Layer 10 of a small transformer language model trained on English Wikipedia (14 layers, counted from 0, width 96).
A neuron adds its activation times its output weights to the MLP's output. To switch it off is to set its activation to zero at one token and run the rest of the model.

Output weights of the MLP neurons that the questions are about. A number n stands for n times 0.0064.
n53: 20 -67 16 -58 -34 -23 0 21 43 14 7 -18 5 -21 29 -7 -15 75 -10 -32 -5 -30 12 41 21 44 6 14 -24 1 -8 12 28 -21 17 -24 20 -24 -30 -22 -11 -20 22 22 -34 -39 12 4 42 16 37 -31 16 22 2 39 -20 9 12 0 -28 7 49 24 21 4 -14 9 -5 8 -30 -1 24 -11 23 -51 -27 9 -14 -17 20 -2 13 9 31 -12 -10 8 9 -15 -62 -57 30 -7 -19 -22
n56: 39 -22 -18 11 -48 1 11 -75 -27 25 -31 -36 17 76 -25 -20 -24 -38 -33 26 45 -29 -25 -10 -2 42 -2 13 -37 16 6 -4 -10 51 -8 3 -17 36 -35 16 -13 11 -8 21 -6 39 -20 3 3 5 -24 -16 -40 13 -16 -30 22 -31 -5 -17 -25 9 -15 8 -4 -29 9 -19 -39 12 39 27 25 1 -38 -15 24 -23 -36 4 -34 -39 -26 67 -3 11 -16 -25 16 3 -29 31 14 -2 -5 -55
n75: -6 32 -33 -54 -10 -43 -14 6 33 -19 -28 0 -8 23 12 -15 9 6 10 10 -41 -13 24 -35 -48 -28 18 0 -35 -30 -5 -12 -10 -15 10 4 -11 -26 -59 -66 -24 -30 3 -13 1 0 13 -47 31 -38 -7 23 10 19 -20 14 21 11 -23 21 12 7 7 -22 1 41 2 1 11 10 -3 54 -5 -1 17 20 -25 12 -25 46 -24 14 -25 -6 -22 -3 29 34 -14 -17 65 -27 30 9 33 9
n149: 11 10 34 -11 -22 -11 38 -20 19 -18 20 22 5 -3 13 -17 11 -16 14 3 51 -33 36 -29 7 27 26 -28 -6 44 15 -38 4 -3 9 24 -27 1 94 13 -9 27 13 -16 24 -3 -42 1 23 46 -27 -23 12 4 8 -9 -49 -1 1 -12 -13 -18 21 -1 -30 8 1 -1 -10 16 27 17 7 0 -2 -6 12 0 -64 6 -40 -13 1 11 13 42 0 1 22 15 2 -40 -10 24 22 -21
n151: 9 1 -8 20 15 16 13 11 -30 22 2 -5 18 -5 4 18 -21 -10 -59 -26 -20 -21 -16 28 23 -34 26 22 16 -31 14 -43 34 40 2 -6 -17 37 1 38 56 2 21 69 7 11 17 1 -32 -27 -21 -32 20 -12 3 28 21 -2 6 -15 35 16 -41 33 -9 -17 30 23 -7 10 -2 -14 -15 -1 -16 -34 4 22 16 -5 -21 -65 13 -20 -10 28 12 2 -3 9 3 36 -4 4 -36 1
n158: -6 -8 -13 -3 -9 -1 21 27 10 5 19 0 34 -1 -15 44 -15 8 30 -20 -39 -3 27 43 10 -11 17 -19 -45 -2 23 -4 -34 13 24 -49 8 -19 20 25 21 26 -20 37 27 23 10 -8 11 -13 -7 11 -17 21 -22 18 -3 45 3 14 63 41 -20 -28 -33 -9 13 -37 11 -27 3 -10 32 8 40 -3 -4 15 -3 43 43 -45 0 2 -14 14 19 -37 -51 20 19 19 -10 -3 -14 11
n189: -3 25 37 -11 46 -3 3 88 27 -50 28 35 9 -22 -10 -23 35 24 44 4 -22 43 33 -10 1 -15 -12 43 14 -8 -38 1 39 -9 10 -2 13 13 -14 -6 -15 0 1 5 -21 -7 6 2 -75 16 -14 3 16 -39 24 52 -31 26 33 -25 1 14 -2 22 31 30 19 17 -18 -33 -23 -10 -9 -36 -15 5 6 -4 -8 9 -31 -17 11 5 -12 -3 -9 -46 -12 13 33 24 7 13 23 35
n194: 40 29 -3 5 -19 35 23 -19 13 11 -3 -21 8 0 42 -7 -26 -14 -5 -19 -2 16 -38 4 -24 67 46 -51 29 44 1 -12 -37 6 -19 -54 39 7 21 55 2 -14 13 -4 -16 -27 -52 27 41 6 -16 1 27 11 19 -5 32 -20 3 -16 -2 7 17 25 -11 -15 1 1 -16 4 36 18 -17 5 -27 24 -28 -15 -20 -6 -14 -51 7 12 -44 15 -18 49 27 20 -47 -29 -58 -37 -6 -12
n237: 2 -1 11 22 22 -17 6 13 -26 14 -9 5 28 34 15 11 28 6 18 19 16 24 12 -42 -2 -39 -15 -28 -11 6 -37 -11 4 -29 -31 -6 50 -11 7 11 -38 7 -13 50 12 -29 -17 5 -2 8 -43 31 15 -38 34 -3 35 -31 -18 -1 11 -14 -9 43 27 -5 44 23 -8 -28 -20 -26 -23 -29 -10 -1 -15 -27 -9 12 -18 -6 11 -20 53 0 41 -5 12 -11 -19 -31 -55 12 50 -20
n252: -15 -23 -58 -1 -16 -9 52 22 -38 31 -28 -24 -24 -1 8 -18 -2 2 -23 -4 5 26 12 -44 59 -14 -15 23 -22 -7 24 -12 7 -6 -1 -25 13 4 19 -27 20 40 28 16 -4 18 -69 -8 -18 22 1 -31 -14 -38 16 -18 26 -13 -10 -26 -21 -14 -31 18 19 -38 3 17 -15 9 27 -21 -19 1 3 -26 -33 -54 -26 -21 -30 -8 21 -19 -28 13 21 0 4 70 -51 -6 23 -4 14 -22
n280: -5 -26 -1 45 31 -9 -28 24 40 11 -13 23 -1 -18 -15 0 -28 44 -14 40 21 -17 -21 15 10 -3 -27 -57 -28 -3 -44 -33 -17 -31 24 5 5 -6 26 -2 50 -9 0 35 -19 13 30 -17 -14 -4 -52 3 -17 2 0 -31 17 6 -3 -34 -11 -19 -28 27 11 14 -4 34 23 -22 -29 -1 12 17 1 -1 4 -38 -9 -10 -15 23 11 -25 37 -64 44 -20 20 -11 -3 20 -18 -45 18 14
n307: 22 -55 -13 11 34 -29 -31 -17 20 1 1 -8 -5 -16 21 -25 -39 23 31 34 54 13 6 -45 24 9 -25 8 -3 31 -8 20 18 18 -14 14 -55 23 -21 -1 12 13 4 14 39 19 -3 34 10 -22 -29 7 26 -14 4 6 17 43 7 -12 22 17 -41 1 29 -30 8 23 16 7 -43 15 -22 -25 30 -9 -34 11 -27 7 1 7 9 5 -5 13 -1 10 -20 38 12 -28 21 -21 -11 -23
n312: 49 -19 -8 -11 -20 2 53 -4 -26 33 -18 -6 -35 14 32 8 31 -37 -28 -41 -26 -8 -16 31 6 -30 -13 17 -19 -21 26 15 -28 -21 -2 -11 34 38 -26 22 1 -10 24 34 -22 -33 -41 8 36 -41 -19 5 -10 22 -24 -27 23 22 23 17 8 -13 -17 -11 -12 1 29 -9 4 14 43 15 40 1 28 6 -37 -39 9 2 -22 63 9 6 6 36 41 6 -4 -49 -6 29 4 3 -8 -21
n355: -45 -1 13 9 5 14 4 14 4 23 8 17 66 22 -13 39 50 9 16 11 -19 3 0 10 -4 -21 -72 -25 -47 -6 -25 15 1 27 25 25 -1 -16 23 -10 3 10 -9 -10 -29 -1 0 -3 1 -12 34 -22 -19 -25 -17 -18 17 19 -1 -6 48 49 -14 25 -38 -8 4 3 4 -22 27 39 3 -24 20 5 -7 -5 31 52 -23 16 12 -16 -18 -41 -2 65 -3 -8 3 0 30 9 -27 11
n375: 8 -3 15 21 -24 -21 25 -8 -19 -4 -37 -20 -43 -12 11 -14 -1 7 -27 -16 -32 30 -15 -17 6 52 -29 -19 -24 9 8 -14 -36 5 -16 7 1 33 49 -26 40 3 16 1 60 67 -13 -9 -7 14 -40 10 -6 12 -18 9 -6 1 31 30 0 13 -13 13 -10 -33 23 -40 -33 2 -46 26 9 -28 1 47 -4 27 -9 -10 39 -24 -22 -50 -31 20 -38 -24 -10 -43 0 -47 16 1 2 2
n380: -5 4 -8 -19 -14 55 14 -29 9 8 1 17 23 11 -13 8 51 1 -25 -16 3 -20 29 40 17 -20 -3 2 -52 -19 -59 -16 15 -15 31 -6 28 -18 22 -31 36 7 -23 14 -15 -7 -45 -12 -35 24 7 39 8 -5 29 -9 74 -41 1 30 -22 1 21 4 41 23 -6 18 -12 -6 10 -7 35 -21 -32 42 0 11 -6 -23 -16 -19 40 8 -13 -45 -3 12 17 11 -17 24 -3 -11 -1 3

Each question names a token from some text and the token that comes next. It shows the activations a of the neurons there, in the order above. A number n stands for n times 0.11.

Then comes g, the gradient of the next token's log-probability with respect to the MLP's output, scaled to length 1. A neuron's effect is roughly proportional to its activation times (output weights . g). A number n stands for n times 0.0043.

" |", then " "
a: 1 3 -4 4 -12 23 -1 -3 3 6 -6 -3 -1 -4 -5 -1
g: 13 4 18 0 19 15 4 -8 -59 20 29 -18 -35 0 3 -11 25 24 -10 -22 4 1 56 0 5 -6 20 16 -19 22 -32 -23 -25 13 17 -12 0 18 -3 -3 -24 -9 -38 29 33 23 11 4 -5 -14 -19 2 27 25 19 -8 16 -10 35 26 32 4 30 -51 -25 -36 45 -22 -6 7 11 -42 3 18 -35 -4 7 -24 -25 35 -15 -4 -18 -27 8 15 10 44 -35 -29 27 14 -46 -20 -14 57
Switching off which neuron hurts the next token most? n158

"|", then " January"
a: -1 2 0 0 -3 0 -3 -4 -1 8 -7 -1 -4 -5 -4 1
g: -15 5 6 -30 44 -21 -11 1 5 -38 27 18 22 -30 -16 -3 40 24 4 -7 21 -30 19 -29 1 21 -2 24 36 -49 -39 -33 25 20 8 -4 -14 10 39 7 -4 25 -16 -40 11 12 11 -5 -17 33 -11 46 5 26 -25 0 20 35 20 15 5 17 5 12 -2 38 -23 -19 42 34 14 3 -13 -56 6 -37 -26 -1 -31 -10 7 -20 -4 -25 33 -7 10 -34 16 35 -9 -21 -34 0 34 30
Switching off which neuron hurts the next token most? n312

"ing", then "ton"
a: -2 0 4 4 0 5 2 6 -5 -6 2 17 0 -3 -4 -3
g: 12 18 -9 -11 17 -14 3 22 28 -29 3 -37 -31 8 3 -32 22 5 2 12 -12 -2 -32 -34 -28 39 7 24 21 -34 10 -42 -7 0 5 10 -4 0 -21 27 -5 20 56 -8 -7 12 -40 -15 6 -3 19 42 -14 -24 -17 46 -16 11 -18 10 16 17 33 4 6 21 46 -7 -19 22 5 25 -8 -27 23 25 78 -6 -8 -7 20 32 -43 0 29 -50 -10 5 -13 -47 19 -6 -33 16 1 5
Which neuron, switched off, raises the next token's probability most? n307

"al", then " se"
a: 3 11 0 1 -8 0 0 3 -2 2 -38 3 -6 -5 -8 0
g: -48 32 46 5 19 -34 33 -27 -48 -23 -5 -7 -5 -17 -24 51 -12 8 15 -32 16 8 9 5 -29 25 -8 26 7 14 0 -7 22 -18 -13 -16 0 34 23 -31 -15 10 41 -3 18 -14 2 2 -25 -34 -2 10 -2 10 16 26 -30 -1 9 -43 33 40 3 -34 -4 -18 36 -46 -4 -26 29 0 42 -26 -12 -17 -50 13 -30 -12 3 -13 -30 37 -8 3 -42 -9 -22 -4 -24 1 -30 11 6 12
Switching off which neuron hurts the next token most? n280

"er", then " D"
a: 0 0 -5 7 -8 -2 -3 3 2 2 -1 -3 29 -6 0 0
g: -3 25 -30 21 -10 -39 -27 -1 -13 7 3 -9 -26 -16 0 19 54 -23 7 -9 -36 33 -45 -7 -30 11 -25 21 15 -13 -16 7 -13 -6 1 -11 7 39 -10 9 -41 -16 -6 18 -4 10 -9 -27 -24 -33 -5 47 -16 34 18 35 8 -12 -57 61 -29 11 -6 -21 -2 -42 -13 -32 -44 40 5 2 27 33 -5 12 -41 -28 14 34 -2 -28 -8 5 2 1 -17 -5 -6 -32 10 35 4 24 -1 -1
Switching off which neuron hurts the next token most? n312

"g", then "et"
a: 4 1 3 -5 -2 1 4 -51 -1 26 4 -1 3 0 1 -6
g: -19 19 21 -11 -22 24 -11 6 -2 -12 12 32 -19 22 4 -31 -4 70 -67 14 -31 64 -20 4 22 5 6 23 -31 -6 6 -17 -37 11 -14 33 9 -9 -7 -32 1 13 -8 3 13 15 12 -4 13 32 16 20 -5 -1 27 -46 -25 27 43 9 11 -19 -33 -22 22 15 -4 19 -32 4 -20 -50 -9 -20 25 -18 -26 13 0 -38 0 -5 0 -14 30 25 45 4 13 -42 4 -20 17 25 14 1
Switching off which neuron hurts the next token most? n194

"o", then "is"
a: -2 -4 -2 4 0 5 -4 -7 1 0 0 1 -5 3 6 1
g: -17 -10 6 25 37 -10 23 -18 51 24 -14 70 -2 7 37 -15 6 -8 18 -18 37 4 -7 23 -7 -16 -14 -9 27 -9 6 24 -37 5 -42 24 -8 -20 -36 -21 -38 2 29 6 6 -44 22 -26 -3 16 -1 -28 30 -4 -23 -7 35 -18 -15 47 13 -13 -23 -37 -29 7 26 20 16 -30 50 0 -6 -20 7 39 -14 -13 -9 17 33 4 -46 13 -10 6 16 5 13 -51 -5 -8 -14 -10 -8 20
Which neuron, switched off, raises the next token's probability most? n312

"ina", then " T"
a: 1 -1 -23 -24 13 1 3 -3 -4 4 5 1 -1 6 0 0
g: 65 44 0 6 1 -5 -15 3 -5 16 1 -16 -21 -23 0 -20 -16 -40 1 15 -42 54 8 32 -30 8 -27 31 20 -18 -10 0 1 -35 13 -22 -43 36 -12 -36 -41 8 -20 5 -6 -7 12 -49 -54 -15 -5 -26 -12 9 30 29 15 -21 -32 12 -9 0 -13 -60 8 -36 0 -15 -36 -7 31 1 33 -22 -13 11 -32 8 5 21 23 -19 0 15 -17 1 -20 -15 -33 -15 -23 -15 0 -6 1 10
Which neuron, switched off, raises the next token's probability most? n75

"ac", then "use"
a: 8 2 1 0 -1 6 -1 -1 -1 -3 4 -3 4 2 7 -2
g: 3 -15 3 -19 21 -17 -3 37 -21 -34 -5 3 7 -8 20 6 1 25 -31 -18 -15 16 -33 -6 -6 23 59 17 37 25 -16 -19 42 -16 -29 -7 -21 14 -16 -23 -8 -15 -30 -35 -26 17 4 3 18 -11 37 7 4 -15 -34 8 -17 -27 1 -7 11 16 7 10 34 -9 0 -12 -52 -51 -2 -23 -5 14 -5 -22 -7 38 -23 -7 15 21 6 -57 0 -64 -27 2 51 -21 9 15 27 -18 -20 47
Switching off which neuron hurts the next token most? n53

" |", then " 2"
a: -1 10 -4 -2 0 -1 -24 -1 -2 10 0 -4 -4 -29 -1 -1
g: -16 2 -23 6 45 16 0 0 20 4 11 3 37 -4 -3 7 6 -13 19 27 -39 21 69 6 8 42 -64 -32 5 48 8 11 24 -6 0 -20 -29 7 -38 -13 -2 -15 2 34 -1 -8 34 45 -10 23 -16 31 -4 -18 -33 24 -17 31 -3 -22 -1 19 -12 -9 43 -24 23 18 56 15 19 22 2 -24 -6 -40 4 0 -17 25 -9 28 -19 9 -18 -6 29 -28 -22 10 -17 -26 22 31 9 -7
Which neuron, switched off, raises the next token's probability most? n189

"y", then " |"
a: -4 -1 0 1 -12 -1 -1 0 11 1 -2 4 -2 -1 2 2
g: 26 -14 -44 -11 -33 3 -56 15 19 14 34 7 22 15 -6 16 -17 6 -10 2 14 3 9 -8 3 -23 1 -10 0 4 23 26 -7 -9 22 20 9 32 19 55 -3 -40 -11 18 -52 -21 35 6 3 27 -26 13 -6 -56 -13 -21 27 20 17 21 -23 -35 -23 61 17 -3 -36 22 9 36 -16 45 -10 2 -21 10 19 9 -7 -8 7 -2 26 -42 -22 1 39 -39 12 -9 -11 -12 22 37 -12 -29
Switching off which neuron hurts the next token most? n237

"v", then "al"
a: 3 9 -1 -3 1 0 1 4 5 -12 2 1 5 0 -7 10
g: 29 -19 -8 -34 52 -7 32 -6 -15 -38 44 0 -1 -21 -21 45 39 -22 -20 -3 -2 -64 -6 -8 -20 -2 -5 5 -46 17 -14 26 0 30 -41 -28 -24 11 -8 -12 -26 -26 -38 -2 -11 0 22 25 -30 -23 12 4 -11 8 1 -10 -14 3 52 -16 6 0 7 15 -51 30 -35 26 -5 13 43 -3 17 -3 -16 -8 20 39 -10 0 -31 7 -13 3 -29 -9 -20 -5 -21 56 32 3 5 -8 9 -8
Which neuron, switched off, raises the next token's probability most? n237

"h", then "am"
a: 7 0 3 30 -1 7 -4 -4 0 -29 1 1 1 -2 -44 1
g: -41 6 -2 51 -4 -24 28 24 35 6 36 -7 -12 19 -11 -5 -11 -29 27 2 27 3 5 -18 -6 -7 2 -23 46 19 15 26 -11 14 -29 -8 -19 1 11 45 35 0 -9 5 33 7 19 -12 23 -36 -34 63 -31 31 7 24 -37 37 -40 8 -20 -36 1 -11 -27 28 26 -43 -13 -9 -16 25 13 -31 -18 39 37 3 -6 -43 25 3 -21 -5 10 -17 7 17 -11 19 -3 7 -35 18 0 -10
Which neuron, switched off, raises the next token's probability most? n375

"s", then " &"
a: 3 -2 -1 23 -4 5 -4 32 6 7 1 3 2 -4 -2 0
g: -39 -4 -5 -3 39 5 -7 -9 48 18 -15 -40 -9 -24 -33 -21 -19 -17 40 -22 19 -22 10 -8 6 13 3 6 -28 48 12 -19 -14 -25 14 -3 -2 -40 38 -46 -8 1 20 -16 -13 1 -29 4 28 -9 29 -32 -2 -27 -3 -15 42 -9 12 21 13 -10 -21 18 4 9 -20 -3 27 -8 3 16 15 0 -17 55 -1 8 -13 -32 -71 -5 -35 -11 25 51 -34 -17 47 -18 0 -3 11 27 23 -1
Which two neurons, each switched off alone, lower its probability most, in order? n149, n194

"\n", then "|"
a: -46 -3 17 6 -2 0 0 -3 -3 -6 -75 -23 -1 1 -2 -2
g: -13 -6 -44 -34 -40 -28 25 -47 -6 17 -39 25 1 -6 -9 17 -26 -21 -16 17 -1 -15 31 -29 53 -22 -41 8 0 51 1 34 44 7 -20 9 -9 -34 23 17 -1 26 -6 -24 -17 1 18 47 -8 -5 -2 16 32 -13 -5 3 -4 -10 -18 25 -7 5 -14 -34 6 -8 -64 -4 -26 39 29 -25 -29 28 -15 18 -23 28 -11 -27 -4 -6 -7 8 -15 30 -13 -18 25 -26 34 -1 -24 12 22 -2
Switching off which neuron hurts the next token most? n280

".", then "8"
a: 1 -47 -3 -3 0 4 7 -2 -4 -1 2 1 2 -72 9 6
g: -30 26 2 -12 46 17 -16 3 53 6 -14 -16 40 36 -7 -1 14 -15 -24 -11 -41 2 3 -3 -16 1 20 -18 -21 -18 -22 7 -14 -14 2 -1 -8 -27 -11 10 11 3 19 -33 -13 1 -11 37 -24 -37 7 -29 5 -51 11 30 0 -17 23 -28 21 -17 62 -65 7 8 -38 -19 12 21 -37 20 -23 39 -45 -17 19 -38 16 17 18 5 38 -7 -35 19 -12 15 15 -4 3 -28 29 5 12 -7
Which neuron, switched off, raises the next token's probability most? n355

" |", then "\n"
a: 0 10 -5 -3 -2 1 -4 -4 -1 16 -8 0 -5 -29 1 0
g: -51 -7 29 -22 23 -9 -3 -6 -19 1 8 12 -1 -15 13 -15 4 -6 -15 -35 23 -38 -21 6 0 25 23 34 32 -46 -12 -47 -19 9 -12 -19 30 -66 14 -26 18 14 -4 0 19 -15 -52 -2 7 13 49 7 -4 23 28 -24 -4 -18 -14 -15 -14 -30 6 -9 -9 66 8 15 54 -56 -30 -34 -3 -1 19 10 -2 14 14 6 6 20 38 3 3 12 -5 6 10 2 -3 48 -17 -19 -18 -6
Which neuron, switched off, raises the next token's probability most? n56

"at", then " A"
a: 2 -4 5 -5 -1 -35 -4 -5 1 11 1 4 2 2 -2 5
g: 31 20 11 3 -4 7 -11 21 -12 29 20 -10 6 -10 -20 9 8 10 -15 -7 -38 21 46 6 -31 -5 3 -15 12 61 12 51 -30 22 -29 -4 -21 -48 1 9 24 -16 -8 13 -7 16 -37 29 18 20 12 2 36 -15 19 0 -5 -7 -20 39 9 4 -23 0 -28 -9 -29 -19 -29 51 -40 28 25 23 43 27 -9 -55 30 7 14 -33 15 -17 15 11 14 -13 -42 10 -37 7 42 10 -15 4
Which neuron, switched off, raises the next token's probability most? n158

" 4", then " N"
a: -1 0 -7 0 -2 -16 0 1 0 1 -6 -3 2 -1 -16 14
g: -25 44 7 34 67 7 -3 15 -9 -4 -12 -3 -7 7 12 -36 21 -26 8 -10 -26 -4 -37 4 22 -22 2 23 -25 28 -6 32 0 11 2 9 -29 9 -32 -14 -16 -14 -32 35 16 -26 -21 37 -51 -3 17 47 19 5 47 53 6 -4 -20 0 -10 -29 -8 -39 -10 -25 34 10 8 9 9 -6 -12 6 18 2 8 13 2 -1 -11 -13 1 36 19 35 3 7 25 -8 -68 14 23 5 -44 31
Which two neurons, each switched off alone, lower its probability most, in order? n375, n158

"us", then "an"
a: -3 -5 50 0 -2 31 1 -2 3 0 5 3 4 0 -51 2
g: 24 -15 -25 -1 7 27 -28 2 -33 -23 23 -42 -7 27 -37 -35 -23 -57 -7 10 -37 -15 32 3 25 31 -11 20 2 -2 -3 -19 15 -11 17 -68 -18 1 -6 24 3 -30 -27 -8 -38 4 -4 -18 -9 -46 8 34 -16 -31 -42 -26 -2 -28 4 10 -25 20 5 -23 15 -8 39 36 -22 9 -15 40 12 -14 -23 -26 10 -10 10 -42 -6 7 39 21 11 21 -24 6 -1 18 -1 9 26 14 -29 -35
Switching off which neuron hurts the next token most? n375

"h", then "ouse"
a: 3 -2 5 71 -1 8 -5 -3 6 -70 3 3 1 0 -7 1
g: -8 -14 -40 33 17 43 -40 2 -18 30 -11 -19 49 -5 10 31 4 4 15 35 29 11 33 2 -61 6 33 -40 -36 -65 -3 5 -16 -4 -1 -44 -11 -4 -31 -14 -26 -8 -31 -23 -14 18 45 -4 14 0 -11 -16 9 8 -9 -8 -22 -17 22 0 14 4 60 5 -13 11 15 16 -1 -11 48 -35 -12 -5 7 -23 24 11 7 -11 49 13 -13 -34 -14 -15 2 28 -26 -4 -8 -8 0 14 10 13
Switching off which neuron hurts the next token most? n252

"le", then "'s"
a: 1 -2 5 -47 2 1 6 -2 24 0 1 1 -2 1 3 0
g: 50 -8 12 -31 -23 -31 29 -4 -3 -9 14 -25 -10 -21 -17 26 12 34 29 -42 12 3 17 -13 14 -19 11 5 24 -4 -4 0 13 7 7 39 21 0 16 16 19 43 12 -23 17 -17 8 -1 -47 -21 6 -1 4 42 -7 34 27 -9 29 -1 -32 18 1 4 -4 52 34 2 -46 -47 5 -26 -5 9 -56 -40 3 4 -24 -7 -47 4 -15 15 -30 5 -1 49 26 40 28 18 -16 -19 2 22
Which neuron, switched off, raises the next token's probability most? n149

"an", then "e"
a: -1 0 4 0 -6 1 -4 0 -5 2 5 2 2 -1 6 0
g: -37 49 -24 -19 -19 -28 15 -6 18 -28 1 0 31 3 15 -5 -17 11 53 7 -42 -33 34 -9 -14 0 -2 4 -8 -6 -11 -13 -53 1 6 37 -6 7 3 -17 30 -9 14 -41 20 15 -3 -5 28 26 3 4 -2 8 -7 -15 -38 12 37 18 10 19 -18 15 38 12 21 26 -6 -31 -8 -18 20 11 33 26 -12 5 15 16 -16 -22 20 -13 29 -20 -2 13 35 3 26 -39 94 -26 -23 -13
Switching off which neuron hurts the next token most? n75

" |", then " 6"
a: 1 1 -1 1 -2 0 4 -1 -2 5 -35 2 -3 -2 -2 -1
g: -2 1 -5 20 -49 -25 -6 -12 3 -6 -17 -32 13 38 -15 -2 -14 4 28 18 -20 33 24 21 13 -3 -21 -19 -2 53 31 48 23 -30 0 17 -37 33 -6 -7 -11 -33 31 -25 -6 3 16 -15 -12 37 -46 12 -5 -20 -15 17 -11 -2 12 -28 21 29 -6 34 -10 8 -11 -10 -38 -23 29 35 -30 -36 14 1 40 -4 1 24 15 -35 -9 -18 5 -20 38 -31 -23 4 2 -43 1 56 28 -20
Switching off which neuron hurts the next token most? n280

" D", then "uk"
a: 0 5 -6 -5 -1 4 -17 0 -2 -4 2 0 -1 -3 0 3
g: 29 -21 29 -16 -16 -62 10 11 -10 38 -33 6 7 -3 1 -3 -28 0 -48 -5 9 26 7 -13 -27 -10 -3 -23 4 22 -60 -11 9 -16 26 -17 35 36 2 26 0 11 15 -40 -15 2 -18 29 16 -34 7 -49 16 21 -22 -36 -2 0 -31 -14 31 8 -35 9 5 -31 21 1 32 33 -53 -29 30 9 -5 18 -22 28 -18 5 16 16 46 17 33 30 11 15 8 -33 3 -13 -16 -12 -16 5
Switching off which neuron hurts the next token most? n189

" 3", then ","
a: 3 -1 1 2 0 -12 0 0 -1 10 -3 -4 0 3 -3 9
g: -6 11 -6 -26 10 14 6 -7 -12 -35 -10 -28 -1 -19 -8 -20 -1 20 13 -27 -7 -5 14 -5 -13 -14 13 4 25 43 37 0 20 -24 43 30 28 -27 28 -4 19 -51 11 -6 -36 12 -41 26 7 16 -16 15 -10 -9 13 -7 2 -34 69 31 20 18 13 -12 3 -3 -30 -23 -23 42 -23 -8 45 -57 26 2 18 4 -16 -8 -34 43 -14 28 22 5 -22 35 17 5 -48 -17 -11 -34 12 -2
Switching off which neuron hurts the next token most? n158

"ent", then "uc"
a: -7 2 28 1 -3 0 0 -1 -6 -7 2 6 -4 5 4 9
g: -15 -28 26 -62 15 -58 -45 -9 17 -11 -4 -20 3 -2 -2 36 -2 -15 -33 21 -8 1 -6 18 -9 27 14 -21 1 25 -37 -23 53 -39 -41 -4 6 20 18 19 3 -20 35 -24 17 19 14 -11 7 -6 -15 -21 -2 -42 -22 -1 -6 -2 -3 -21 20 6 28 -2 10 -8 12 3 18 -29 44 -31 -7 -14 -7 2 -36 37 -13 -19 -51 22 -25 -26 -5 -36 -22 -10 -20 -67 13 -3 7 6 -18 -7
Switching off which neuron hurts the next token most? n75

"n", then "ut"
a: 1 -4 0 2 4 2 -3 -1 0 6 1 0 0 -1 0 0
g: 51 1 25 -19 -4 -11 -43 -3 -41 -18 -13 32 -16 -24 -16 -54 -11 4 -69 -16 3 3 14 20 39 36 -7 -20 2 6 -16 -57 -5 -8 6 -22 -5 12 -21 3 -26 -30 7 27 37 13 -11 -7 37 -21 -3 -3 25 4 11 -27 -11 -33 23 -35 -18 -13 26 19 -65 -9 -31 2 31 -1 3 0 1 18 22 -27 -1 5 -14 -8 -14 2 -8 -18 18 -42 -2 22 20 19 31 -45 -21 1 -2 10
Switching off which neuron hurts the next token most? n189

" J", then "ul"
a: 1 5 0 -4 -2 3 0 3 -1 -4 1 -38 -1 -3 7 -1
g: 8 -28 9 -1 -44 51 -30 24 -9 10 -13 8 10 -49 16 -14 34 -29 -3 -34 -23 -9 -26 -26 2 -14 -21 15 -8 -21 15 15 -18 -7 1 -11 -4 36 19 -35 6 21 -2 -36 -17 16 3 -10 -14 16 9 3 16 19 42 22 1 -46 -15 22 -52 -25 14 -5 35 29 30 1 -15 29 33 8 8 -8 -17 16 -25 1 -21 -26 2 17 15 -31 -20 -25 -43 4 49 20 -2 -16 70 -20 -12 -26
Switching off which neuron hurts the next token most? n307

" |", then " 8"
a: 5 0 3 4 -9 1 0 -4 -1 5 -12 -1 -1 4 4 -1
g: -12 -6 -7 -28 2 -35 -21 -16 23 17 5 -31 3 7 -72 18 -38 13 10 26 -7 -28 17 10 9 4 -20 -5 -21 45 -40 19 45 -26 -5 5 -25 34 32 8 -11 -6 4 -53 -12 15 28 10 45 36 -28 -3 13 -17 -23 38 -5 2 -8 -3 7 34 -31 44 -9 11 -36 -46 -5 -4 16 33 -15 -2 27 12 -9 -29 -15 -2 11 -23 -20 5 -3 -34 27 -15 24 7 17 -33 21 32 -21 1
Switching off which neuron hurts the next token most? n151

" 201", then "1"
a: 0 2 1 5 4 0 1 -4 -2 3 -23 -1 -2 0 1 0
g: 28 -15 6 28 -42 10 4 11 -22 -34 36 0 3 -12 -8 -33 -41 -9 19 13 -4 27 -12 11 -19 -10 -27 -9 41 -15 20 -16 -2 43 -21 26 32 12 -6 16 19 35 -15 -1 -10 -10 -10 3 0 16 -5 4 12 55 -12 18 -19 5 -10 53 15 27 2 35 54 24 54 1 -34 9 48 -6 7 -69 -19 -11 3 13 -5 18 -5 21 -2 -5 1 1 7 -1 15 -28 1 44 -38 24 24 31
Switching off which neuron hurts the next token most? n280

"le", then "t"
a: -5 -1 -19 32 1 4 2 -4 10 -7 4 3 1 -7 10 1
g: 8 -5 56 3 -13 9 -3 -30 45 -26 1 -23 -20 52 -11 -21 -21 -5 -17 26 -3 -39 -23 -4 -8 14 -2 19 15 22 -13 25 1 -39 -6 -12 10 6 0 24 -32 -12 -19 -11 16 -18 -54 17 28 29 -52 39 35 -15 13 33 15 -4 5 -16 31 2 -3 -21 -5 -5 15 11 -33 37 47 42 3 18 4 -7 -19 18 20 -27 30 -34 -1 24 -11 0 4 7 64 -18 16 33 -4 14 -27 -16
Switching off which neuron hurts the next token most? n149

" M", then "C"
a: 4 -2 -1 2 2 5 -5 -1 -3 -1 5 -13 0 -3 -2 4
g: 23 -10 47 25 -67 33 4 15 -4 -17 21 -9 -14 -17 -1 0 -8 -58 8 -77 -22 -11 -1 20 -60 17 -33 -4 -26 29 7 -14 35 -20 8 43 12 8 2 -47 13 -40 34 -9 -37 -22 -13 -4 -10 14 -10 -32 -4 2 27 1 22 38 -10 18 -5 2 -18 12 6 38 1 -30 12 6 -19 25 2 -8 18 26 4 3 27 -5 10 17 8 21 1 -1 9 16 21 -4 9 -7 -46 21 6 20
Switching off which neuron hurts the next token most? n307

"ing", then " Sp"
a: -4 3 8 6 0 -1 -1 38 -3 0 1 23 2 -4 -5 -3
g: -9 -11 4 -16 -8 -27 -3 -25 9 -5 30 18 17 -29 -12 -22 12 -16 -27 -3 4 -15 -48 -3 -54 34 -12 -15 -11 67 19 -21 16 -13 -28 12 -2 10 -29 -19 -30 13 2 -58 9 19 11 -42 22 42 1 19 21 -17 58 14 -18 0 -45 -10 18 -8 -24 -16 -18 -40 35 -10 18 35 -3 -12 -8 -4 9 13 -57 1 -6 -14 3 -14 -33 -16 -14 15 10 3 -12 -30 13 5 42 23 -30 -16
Switching off which neuron hurts the next token most? n307